Layer 7 of a small transformer language model trained on English Wikipedia (15 layers, counted from 0, width 128).
A neuron's activation on a vector x is SiLU(gate . x) times (in . x), where the dot is the dot product.
The model reads these tokens: " to" " the" " Sea" "," " at" " which" " event" " he" " also" " commemorat" "ed" " Ka"

The vector x that enters this layer's MLP at each token. A number n stands for (n - 500) times 0.0071.
0 " to": 504 393 475 636 460 665 633 709 348 424 526 581 531 515 733 660 421 604 471 528 526 431 428 516 460 384 374 578 706 506 553 643 502 539 459 344 615 497 433 606 516 436 489 644 712 363 510 454 440 502 455 417 171 463 527 517 574 449 598 514 318 584 749 426 544 549 546 437 556 444 380 412 601 509 658 600 559 356 628 601 544 646 372 507 646 617 653 448 581 384 442 506 685 423 713 661 562 323 580 370 436 525 481 587 545 541 645 440 607 509 391 577 562 361 590 636 530 576 451 626 553 409 380 579 600 401 526 481
1 " the": 440 566 468 533 419 544 564 572 260 449 412 572 538 541 728 578 417 556 483 603 446 466 426 504 549 459 466 456 761 505 453 682 462 597 498 417 621 620 476 557 555 472 593 593 580 312 459 485 509 493 464 411 26 490 549 402 497 411 508 531 253 488 600 455 475 497 565 419 566 427 412 595 498 573 584 557 567 498 707 572 494 604 339 425 545 611 600 451 457 458 507 477 598 503 636 577 594 378 532 327 486 515 497 661 466 542 598 567 628 487 299 544 516 448 513 563 582 563 467 530 509 371 410 561 478 462 547 437
2 " Sea": 430 461 644 553 533 447 584 561 263 514 358 599 537 593 550 527 261 447 598 577 480 437 433 458 372 366 539 542 662 418 474 597 566 548 407 471 587 391 500 596 446 555 453 616 434 357 438 611 585 603 437 468 189 548 549 331 456 417 575 585 360 572 519 453 683 320 593 575 681 473 565 616 593 378 831 514 431 251 463 635 518 535 536 412 385 513 580 459 482 488 550 658 465 494 569 479 438 309 601 463 491 689 481 697 538 347 606 619 530 379 384 492 561 408 565 643 316 575 503 518 649 417 528 480 438 585 347 402
3 ",": 386 440 350 594 547 442 590 669 515 481 476 523 532 453 620 424 530 684 596 472 472 448 441 506 489 320 493 572 778 521 579 481 573 535 575 352 618 555 582 621 492 485 608 654 570 416 409 462 414 565 509 449 147 618 508 387 521 287 610 580 291 503 475 594 524 609 557 445 573 333 455 406 511 370 684 626 530 406 563 489 651 537 407 471 511 509 496 346 457 509 551 659 576 497 688 613 592 226 580 473 546 490 398 545 501 556 682 556 665 429 337 523 448 445 491 641 385 543 420 558 497 432 383 538 539 596 590 447
4 " at": 393 410 503 441 417 490 509 443 481 580 366 575 490 562 680 575 440 473 467 560 562 488 460 514 593 431 331 363 580 625 491 320 579 647 515 414 515 465 488 631 514 437 367 538 475 346 425 420 493 538 569 390 198 597 708 434 380 461 518 584 389 566 596 470 518 462 538 689 623 374 356 445 478 369 612 738 387 211 550 476 714 532 471 421 657 464 317 344 583 491 522 563 645 515 616 624 583 413 558 345 332 528 447 746 459 542 536 531 662 315 373 443 496 381 422 483 590 657 512 666 571 265 382 483 444 458 643 348
5 " which": 298 356 498 573 565 477 653 618 492 407 411 570 459 455 650 561 496 458 614 588 356 472 495 506 426 456 590 462 716 301 564 511 394 513 454 355 467 511 439 610 486 525 613 670 626 356 328 387 566 550 524 452 189 693 605 420 390 377 568 548 259 515 452 593 461 562 480 401 695 329 488 541 501 346 650 466 565 339 499 512 525 579 433 460 566 529 469 390 417 518 574 429 579 426 614 713 497 353 541 438 452 561 320 630 376 503 619 451 754 508 337 510 442 425 711 618 455 531 385 528 403 337 438 551 425 371 657 647
6 " event": 331 467 564 530 548 462 641 535 473 476 365 595 501 705 675 534 310 541 579 444 297 571 489 634 551 405 404 491 699 458 510 485 548 474 518 481 636 553 487 551 446 628 403 451 661 316 483 412 476 579 439 432 189 624 729 313 567 381 643 670 483 375 467 546 518 613 451 470 589 614 423 502 564 366 753 496 461 279 514 558 549 363 553 373 527 483 555 547 547 439 415 576 557 398 513 697 626 273 584 368 460 710 480 510 228 489 497 561 563 451 479 632 608 396 501 539 395 483 478 402 544 452 362 414 510 660 515 555
7 " he": 414 461 562 478 461 553 594 534 530 536 369 452 501 483 595 559 239 493 431 680 505 380 478 705 510 502 521 468 666 330 616 581 381 508 594 388 666 479 420 591 575 427 444 631 526 333 278 423 562 504 480 553 183 656 496 502 499 368 580 548 437 385 666 524 431 359 441 284 597 308 366 490 600 493 743 433 597 298 556 490 639 435 509 431 619 595 437 346 549 573 538 481 681 460 782 631 478 529 374 422 445 455 370 478 544 582 593 525 572 524 307 496 456 472 575 537 338 435 568 518 503 297 348 589 417 381 537 431
8 " also": 441 342 546 538 535 518 641 542 590 440 189 568 420 453 547 529 389 431 606 482 537 436 477 562 588 536 587 470 762 505 610 622 604 500 485 320 613 559 415 501 657 489 485 696 648 411 359 532 531 583 641 498 148 604 611 341 417 302 502 502 469 481 548 546 382 523 526 357 720 310 431 549 526 344 712 560 451 428 448 440 487 671 428 462 622 619 506 417 421 422 587 382 670 387 636 583 562 578 486 341 530 553 484 564 456 574 472 534 643 493 398 532 383 461 595 507 536 403 552 493 417 344 322 460 372 575 515 517
9 " commemorat": 456 330 433 510 404 454 736 372 514 497 251 597 462 535 713 549 439 471 504 500 490 433 367 658 449 428 410 270 687 601 553 448 657 459 526 460 508 523 522 502 498 498 500 469 649 410 482 338 412 545 555 448 319 661 576 521 481 456 584 632 387 311 384 435 561 585 648 601 600 617 444 420 509 414 641 607 461 383 522 412 638 382 400 376 690 441 457 454 544 398 617 339 537 552 402 548 639 479 869 408 270 814 370 630 290 414 456 622 624 438 491 415 511 271 591 517 407 432 541 339 451 492 432 626 506 555 431 613
10 "ed": 483 358 492 468 420 494 528 577 508 373 562 691 504 534 507 629 301 541 557 614 672 453 414 474 441 283 422 527 696 246 540 326 574 504 458 389 629 670 552 652 419 622 385 502 695 319 459 375 479 463 512 394 267 502 582 372 453 472 543 632 444 505 342 451 558 631 688 507 574 473 493 527 539 404 551 374 518 611 530 448 516 532 427 357 587 598 515 356 610 377 744 461 704 498 406 687 665 309 517 364 562 301 463 516 394 487 533 600 647 326 546 419 423 457 632 576 566 646 521 585 581 322 413 488 423 524 411 449
11 " Ka": 506 628 611 456 522 527 761 515 248 580 245 620 559 620 665 484 407 417 411 536 460 469 426 518 412 290 581 676 451 431 613 563 545 562 449 451 446 489 496 516 423 490 555 582 309 500 364 301 320 439 545 583 246 680 588 368 694 416 585 429 647 430 636 485 468 283 571 493 489 397 463 449 501 467 636 579 447 189 544 640 446 542 474 287 464 612 515 563 482 490 550 507 595 559 733 571 499 523 414 502 543 545 456 750 576 493 634 679 456 434 362 426 511 334 593 498 444 587 519 524 582 483 379 548 504 587 398 510

Each question shows the input weights of one neuron of the MLP. A number n stands for (n - 500) times 0.0012.

n100 gate: 424 518 680 554 643 598 410 482 412 461 370 474 199 595 468 346 623 410 668 381 608 379 709 489 504 379 467 628 434 359 471 307 321 537 528 410 544 539 416 636 483 536 552 647 511 319 426 507 709 558 382 306 591 348 549 754 589 507 424 396 283 456 489 493 578 358 441 545 529 864 526 210 595 393 507 478 593 759 441 425 457 493 411 601 525 459 496 464 794 357 656 482 337 543 395 474 479 609 789 526 568 603 563 353 559 223 500 427 404 544 254 489 415 736 536 493 533 486 507 441 589 590 307 378 429 525 460 562
n100 in: 469 568 737 545 672 392 635 430 701 606 245 551 292 678 609 451 421 447 383 397 591 523 605 678 386 553 473 447 609 531 186 374 166 605 760 443 543 572 257 576 438 431 387 508 526 522 516 489 430 633 552 317 690 500 637 592 716 447 439 435 434 592 156 331 500 196 419 352 515 560 532 512 511 432 485 535 432 605 751 584 270 641 470 405 511 309 386 370 596 383 508 797 492 295 462 366 440 519 710 608 613 422 677 546 477 462 453 585 570 515 527 592 438 635 261 586 416 440 530 478 686 405 652 548 274 380 508 531
On which token does it fire most? 0 " to"

n155 gate: 391 575 370 477 563 390 485 519 515 525 496 698 236 563 297 289 489 432 421 522 437 717 511 546 457 546 460 518 585 609 295 616 687 390 279 619 760 446 394 690 403 367 459 525 528 538 555 472 361 439 807 435 424 602 584 454 321 608 580 417 434 387 533 472 557 577 676 626 369 421 515 366 631 432 608 362 443 689 682 172 404 431 360 565 550 462 325 602 318 418 643 341 461 636 428 433 328 304 417 704 481 300 567 378 411 688 611 362 548 357 478 602 474 770 522 604 409 578 617 479 608 489 472 623 384 411 395 540
n155 in: 514 469 612 664 273 278 500 539 465 493 765 273 385 239 493 721 529 548 386 371 460 312 684 622 497 507 588 331 355 594 687 320 511 680 445 385 525 514 539 562 493 632 578 725 639 466 692 555 436 458 419 510 533 507 385 493 472 614 653 657 706 409 575 623 271 486 532 513 532 404 475 378 449 617 392 593 417 339 493 521 452 350 566 604 670 638 629 629 518 552 353 531 544 676 706 435 541 472 636 489 636 365 339 552 450 330 536 718 511 274 668 545 436 572 389 411 650 658 548 406 528 493 456 372 403 435 437 493
On which token does it fire most, and how strongly? 2 " Sea", at about 0.26

n195 gate: 326 459 567 511 292 588 500 648 411 517 277 485 544 308 358 622 493 654 503 605 507 657 536 408 367 660 521 479 321 496 532 254 407 575 372 683 478 458 589 640 385 412 342 465 490 605 425 465 504 794 653 637 459 535 521 426 479 678 630 553 521 550 608 459 569 528 575 456 613 427 507 489 531 570 276 576 497 545 302 469 434 570 420 528 724 353 417 437 408 291 600 304 593 503 732 395 538 525 468 375 426 554 475 444 317 230 471 478 349 693 415 581 694 649 301 385 345 403 624 433 542 276 497 670 627 348 430 301
n195 in: 435 416 541 536 340 400 479 490 521 392 395 334 626 424 298 601 436 575 571 690 412 663 555 321 588 736 572 443 386 336 521 361 555 555 487 742 430 409 428 574 575 520 214 256 600 338 427 490 555 418 533 395 414 452 473 643 483 453 490 565 438 400 688 266 466 644 455 493 359 574 380 268 507 632 549 465 693 547 570 649 278 449 605 449 667 376 581 633 359 551 507 636 413 520 619 307 551 514 599 536 468 549 556 554 444 415 542 511 577 341 708 514 663 549 527 538 565 537 282 480 392 408 404 635 634 661 429 251
Its two highest activations, in order, are on tokens 3 ",", 11 " Ka"

n210 gate: 489 579 609 415 686 592 197 511 496 525 527 477 535 323 317 569 440 529 464 551 620 637 500 465 344 766 449 568 193 682 415 440 441 396 658 624 317 316 791 381 483 613 314 547 582 525 225 425 179 656 553 424 281 584 635 760 417 478 391 475 511 669 526 607 518 456 570 507 544 475 696 470 193 670 518 406 475 339 444 605 309 474 431 478 404 397 332 416 430 399 539 533 665 489 383 575 385 423 431 409 550 422 552 500 533 602 493 415 664 515 489 394 489 651 630 414 358 475 554 479 366 399 348 489 723 493 329 352
n210 in: 481 456 596 465 519 457 650 443 388 456 625 515 504 399 587 581 400 283 522 655 481 500 665 522 261 529 545 306 323 400 448 460 613 451 602 330 580 460 675 452 465 507 179 676 442 704 413 373 316 419 425 574 555 322 680 671 434 614 348 559 188 500 598 500 420 452 526 547 459 405 615 275 402 632 475 333 771 318 640 680 354 493 474 500 384 319 303 393 694 452 384 629 751 610 555 656 610 326 322 558 593 326 568 596 492 537 485 512 538 493 667 378 549 780 361 417 407 594 467 383 291 529 446 461 554 493 264 552
On which token does it fire most? 8 " also"

n62 gate: 606 350 529 602 257 580 404 409 510 469 621 576 432 488 669 456 500 412 390 345 421 620 577 636 693 431 667 553 497 506 513 519 781 542 356 516 431 465 423 468 555 459 516 320 497 648 568 684 564 494 371 370 419 446 546 523 399 437 548 360 484 529 523 378 525 686 761 512 510 566 460 294 375 415 445 546 699 672 559 566 588 420 380 456 385 517 503 360 570 635 591 601 606 352 739 611 478 580 280 596 547 666 680 279 448 525 425 466 526 545 331 449 549 497 585 539 554 613 584 558 484 497 460 676 625 441 573 419
n62 in: 766 691 566 233 461 321 511 447 451 510 408 363 388 480 610 479 500 573 576 670 669 617 419 514 500 527 419 445 808 528 496 212 429 352 503 744 500 414 293 572 437 299 415 410 527 369 493 558 334 535 386 601 540 497 348 412 386 355 521 458 610 454 379 503 770 556 401 449 563 548 410 661 367 565 571 532 386 449 693 427 445 430 569 562 422 700 600 549 549 472 329 458 363 721 650 536 352 664 402 467 573 696 729 369 465 597 606 544 781 398 633 521 362 554 600 429 633 445 548 453 438 580 557 470 568 449 379 493
On which token does it fire most? 5 " which"

n316 gate: 600 624 643 408 530 375 434 476 557 470 581 212 613 655 520 536 493 540 497 417 253 588 460 681 404 572 363 572 476 550 439 503 618 500 562 576 626 668 255 385 618 374 537 510 322 368 330 611 483 583 494 262 535 500 674 280 378 698 463 487 679 413 575 588 601 543 655 494 507 454 383 295 539 546 532 452 523 562 435 642 529 487 595 566 519 562 401 626 624 457 395 659 728 500 477 517 644 560 443 785 367 694 657 556 409 560 446 514 598 645 417 374 642 486 493 388 394 451 356 624 329 619 423 410 424 402 394 520
n316 in: 545 480 765 609 580 340 670 274 452 564 629 514 563 632 597 396 426 503 672 497 279 421 417 467 497 443 452 665 559 507 552 659 541 479 687 531 573 547 294 490 510 669 337 369 722 631 358 463 686 686 385 459 572 428 510 439 544 554 527 503 472 647 430 533 684 757 414 513 384 426 627 398 583 594 674 448 537 513 674 480 440 483 342 470 497 748 678 456 668 426 513 635 323 493 310 503 433 538 320 425 346 448 388 399 490 585 517 655 451 469 323 486 445 334 412 413 589 493 677 741 328 605 520 401 634 453 551 524
On which token does it fire most, and how strongly? 6 " event", at about 2.3

n9 gate: 485 548 789 328 741 586 138 324 640 712 555 345 587 526 530 660 640 571 537 627 577 580 363 336 623 470 360 463 584 369 694 522 359 477 684 448 450 571 439 533 586 422 622 310 456 605 489 408 439 440 493 567 460 421 387 634 426 343 504 463 431 655 680 529 577 591 416 362 715 733 492 546 489 615 558 442 522 559 596 679 585 493 570 313 467 590 558 365 376 541 563 336 809 474 687 365 593 372 834 578 520 423 408 414 485 466 527 548 466 530 369 553 324 442 589 608 432 301 614 622 827 634 478 402 616 235 549 640
n9 in: 525 424 734 523 543 574 493 355 514 595 257 460 607 466 427 416 463 500 461 616 295 529 198 565 387 360 582 479 514 528 374 651 367 680 556 684 569 388 318 504 419 468 735 374 497 435 652 681 507 549 486 620 530 614 655 348 391 282 511 620 633 575 743 576 500 436 468 346 347 888 379 383 542 584 520 511 521 406 529 595 458 415 528 645 476 581 547 440 550 591 545 521 361 609 546 489 552 482 638 474 664 518 289 535 558 472 240 692 254 400 475 603 309 445 430 612 465 448 517 720 640 613 497 497 562 389 458 772
On which token does it fire most? 7 " he"

n31 gate: 450 426 487 535 524 462 503 598 553 608 524 463 714 606 386 366 616 487 650 454 609 691 497 478 317 520 337 500 527 599 443 651 346 697 578 401 591 356 520 196 705 520 601 340 580 459 722 312 406 388 335 533 549 358 695 379 637 369 549 303 426 699 628 400 523 483 463 210 583 454 418 609 371 435 386 425 369 510 517 461 402 381 536 526 378 486 429 477 454 340 396 467 549 559 737 507 503 477 480 559 524 581 483 379 577 480 581 629 588 497 592 695 567 258 503 449 533 345 500 443 497 323 462 503 514 458 523 363
n31 in: 651 487 347 309 591 390 407 438 513 497 503 464 550 547 440 405 523 541 434 392 434 471 510 484 344 409 448 626 597 443 487 339 283 643 685 388 539 614 519 624 485 551 542 563 534 481 595 466 574 506 494 548 419 583 525 473 614 386 529 443 415 458 373 334 431 436 487 679 513 276 583 566 275 434 423 490 566 431 271 640 396 685 611 576 631 567 438 660 381 582 198 605 425 510 462 451 203 429 574 473 356 467 454 376 549 459 438 385 653 587 404 401 562 487 598 516 503 412 440 567 291 373 429 345 626 412 436 212
On which token does it fire most? 9 " commemorat"

n79 gate: 257 411 758 421 432 808 577 596 419 331 535 507 575 406 292 391 493 397 566 487 410 558 357 533 527 629 601 397 456 630 748 477 378 507 589 446 483 540 777 480 564 450 476 500 399 616 466 510 402 533 526 467 447 618 598 528 613 377 272 420 830 513 490 667 428 591 456 487 453 404 687 559 510 447 529 448 265 595 507 553 579 252 450 493 546 545 675 477 608 503 602 480 395 517 386 476 497 554 353 378 493 462 469 420 517 473 415 571 541 222 406 574 292 393 566 555 279 530 464 657 530 650 559 542 417 320 597 629
n79 in: 612 649 443 425 442 599 514 424 452 407 393 545 552 376 633 493 437 490 647 594 500 507 527 533 436 756 551 517 633 520 353 677 452 469 599 513 293 613 245 580 465 577 418 523 336 406 438 672 302 353 377 383 639 385 327 472 380 500 668 534 634 446 555 500 533 486 561 549 453 550 423 684 549 377 643 566 567 490 703 343 566 412 480 265 612 619 386 453 598 666 450 644 497 403 352 282 520 760 321 500 574 538 486 607 407 651 407 443 300 480 399 530 421 469 777 452 513 345 302 332 493 440 536 624 333 487 591 551
On which token does it fire most? 7 " he"

n182 gate: 394 468 612 556 279 417 445 625 530 565 528 459 423 436 617 611 411 461 595 415 520 537 617 449 392 257 566 591 333 447 550 650 624 463 438 497 399 344 470 549 390 441 527 441 728 389 352 555 583 520 421 556 486 295 510 462 614 431 497 323 654 417 338 529 358 580 707 475 689 650 650 368 526 744 405 388 386 513 699 399 318 727 425 500 420 603 446 685 454 471 484 569 571 624 599 585 256 381 612 596 749 554 503 484 420 585 500 336 584 420 480 381 627 442 572 625 615 500 416 355 464 493 391 385 623 561 621 387
n182 in: 341 426 500 704 440 572 445 574 490 533 469 398 439 618 471 604 422 585 402 493 534 644 600 558 461 438 583 594 774 543 643 366 570 326 503 589 618 357 550 601 576 795 460 777 401 471 520 422 557 431 598 497 701 477 510 427 924 477 309 392 567 570 534 577 555 583 610 570 569 467 537 514 671 539 395 453 461 555 567 379 487 579 604 375 587 404 672 579 500 604 364 310 306 516 556 500 633 583 596 545 607 547 443 366 611 681 554 538 503 570 530 589 507 544 418 433 401 481 639 651 523 471 615 261 599 590 707 510
On which token does it fire most, and how strongly? 4 " at", at about 0.38

n223 gate: 377 417 368 464 331 454 292 469 534 557 493 584 615 523 316 493 493 628 490 422 678 341 469 510 524 604 606 433 455 575 479 606 555 410 510 704 427 544 555 308 555 172 486 715 321 598 548 590 452 355 654 527 382 347 516 614 406 594 432 690 486 387 583 583 463 558 586 415 565 510 560 413 473 483 291 580 409 397 559 254 774 361 540 395 397 776 490 381 725 470 553 483 647 460 605 563 299 592 483 642 411 621 671 591 389 375 459 442 552 493 575 558 777 598 517 552 531 580 613 441 507 665 638 415 591 470 585 637
n223 in: 412 605 581 539 678 605 458 445 670 500 518 684 461 226 616 407 479 307 530 554 562 589 670 458 263 626 527 407 568 564 503 405 640 377 612 372 596 517 757 453 439 497 521 400 657 442 291 526 531 677 481 433 507 476 575 384 636 420 473 436 432 463 315 437 411 378 493 529 520 563 510 528 454 669 629 548 600 418 534 573 103 389 756 493 559 654 593 460 517 566 589 467 556 413 386 455 473 315 497 493 521 424 362 567 616 704 497 511 723 718 490 571 510 660 224 390 547 434 319 458 593 553 542 539 542 418 600 425
Its two highest activations, in order, are on tokens 11 " Ka", 0 " to"

n277 gate: 496 780 386 256 587 522 574 668 666 585 421 467 653 472 412 571 378 596 433 585 412 460 572 424 638 454 435 627 544 557 500 465 428 757 542 461 613 730 500 550 380 262 529 532 597 576 562 731 384 294 383 482 617 755 476 477 468 365 393 379 525 360 456 419 472 604 431 538 554 553 496 533 336 341 590 621 496 605 409 358 496 229 486 468 346 608 507 396 295 482 461 472 234 426 586 335 369 590 500 657 556 489 364 681 602 564 515 587 423 608 586 807 536 618 489 551 740 553 661 531 493 500 469 313 323 210 411 547
n277 in: 471 296 561 443 635 549 496 559 467 181 617 530 531 629 479 514 686 532 653 582 434 620 515 671 432 454 410 458 365 557 511 441 482 493 479 360 485 518 547 315 562 639 749 692 322 569 628 395 453 429 466 489 640 446 326 466 532 322 704 382 515 175 386 598 760 266 413 351 446 337 463 470 395 741 383 386 273 525 603 689 489 629 454 589 665 377 291 715 518 390 549 311 437 521 439 515 489 514 507 354 342 482 559 603 500 600 650 625 500 507 453 475 602 333 507 254 590 461 395 613 706 347 528 469 637 560 611 514
On which token does it fire most? 2 " Sea"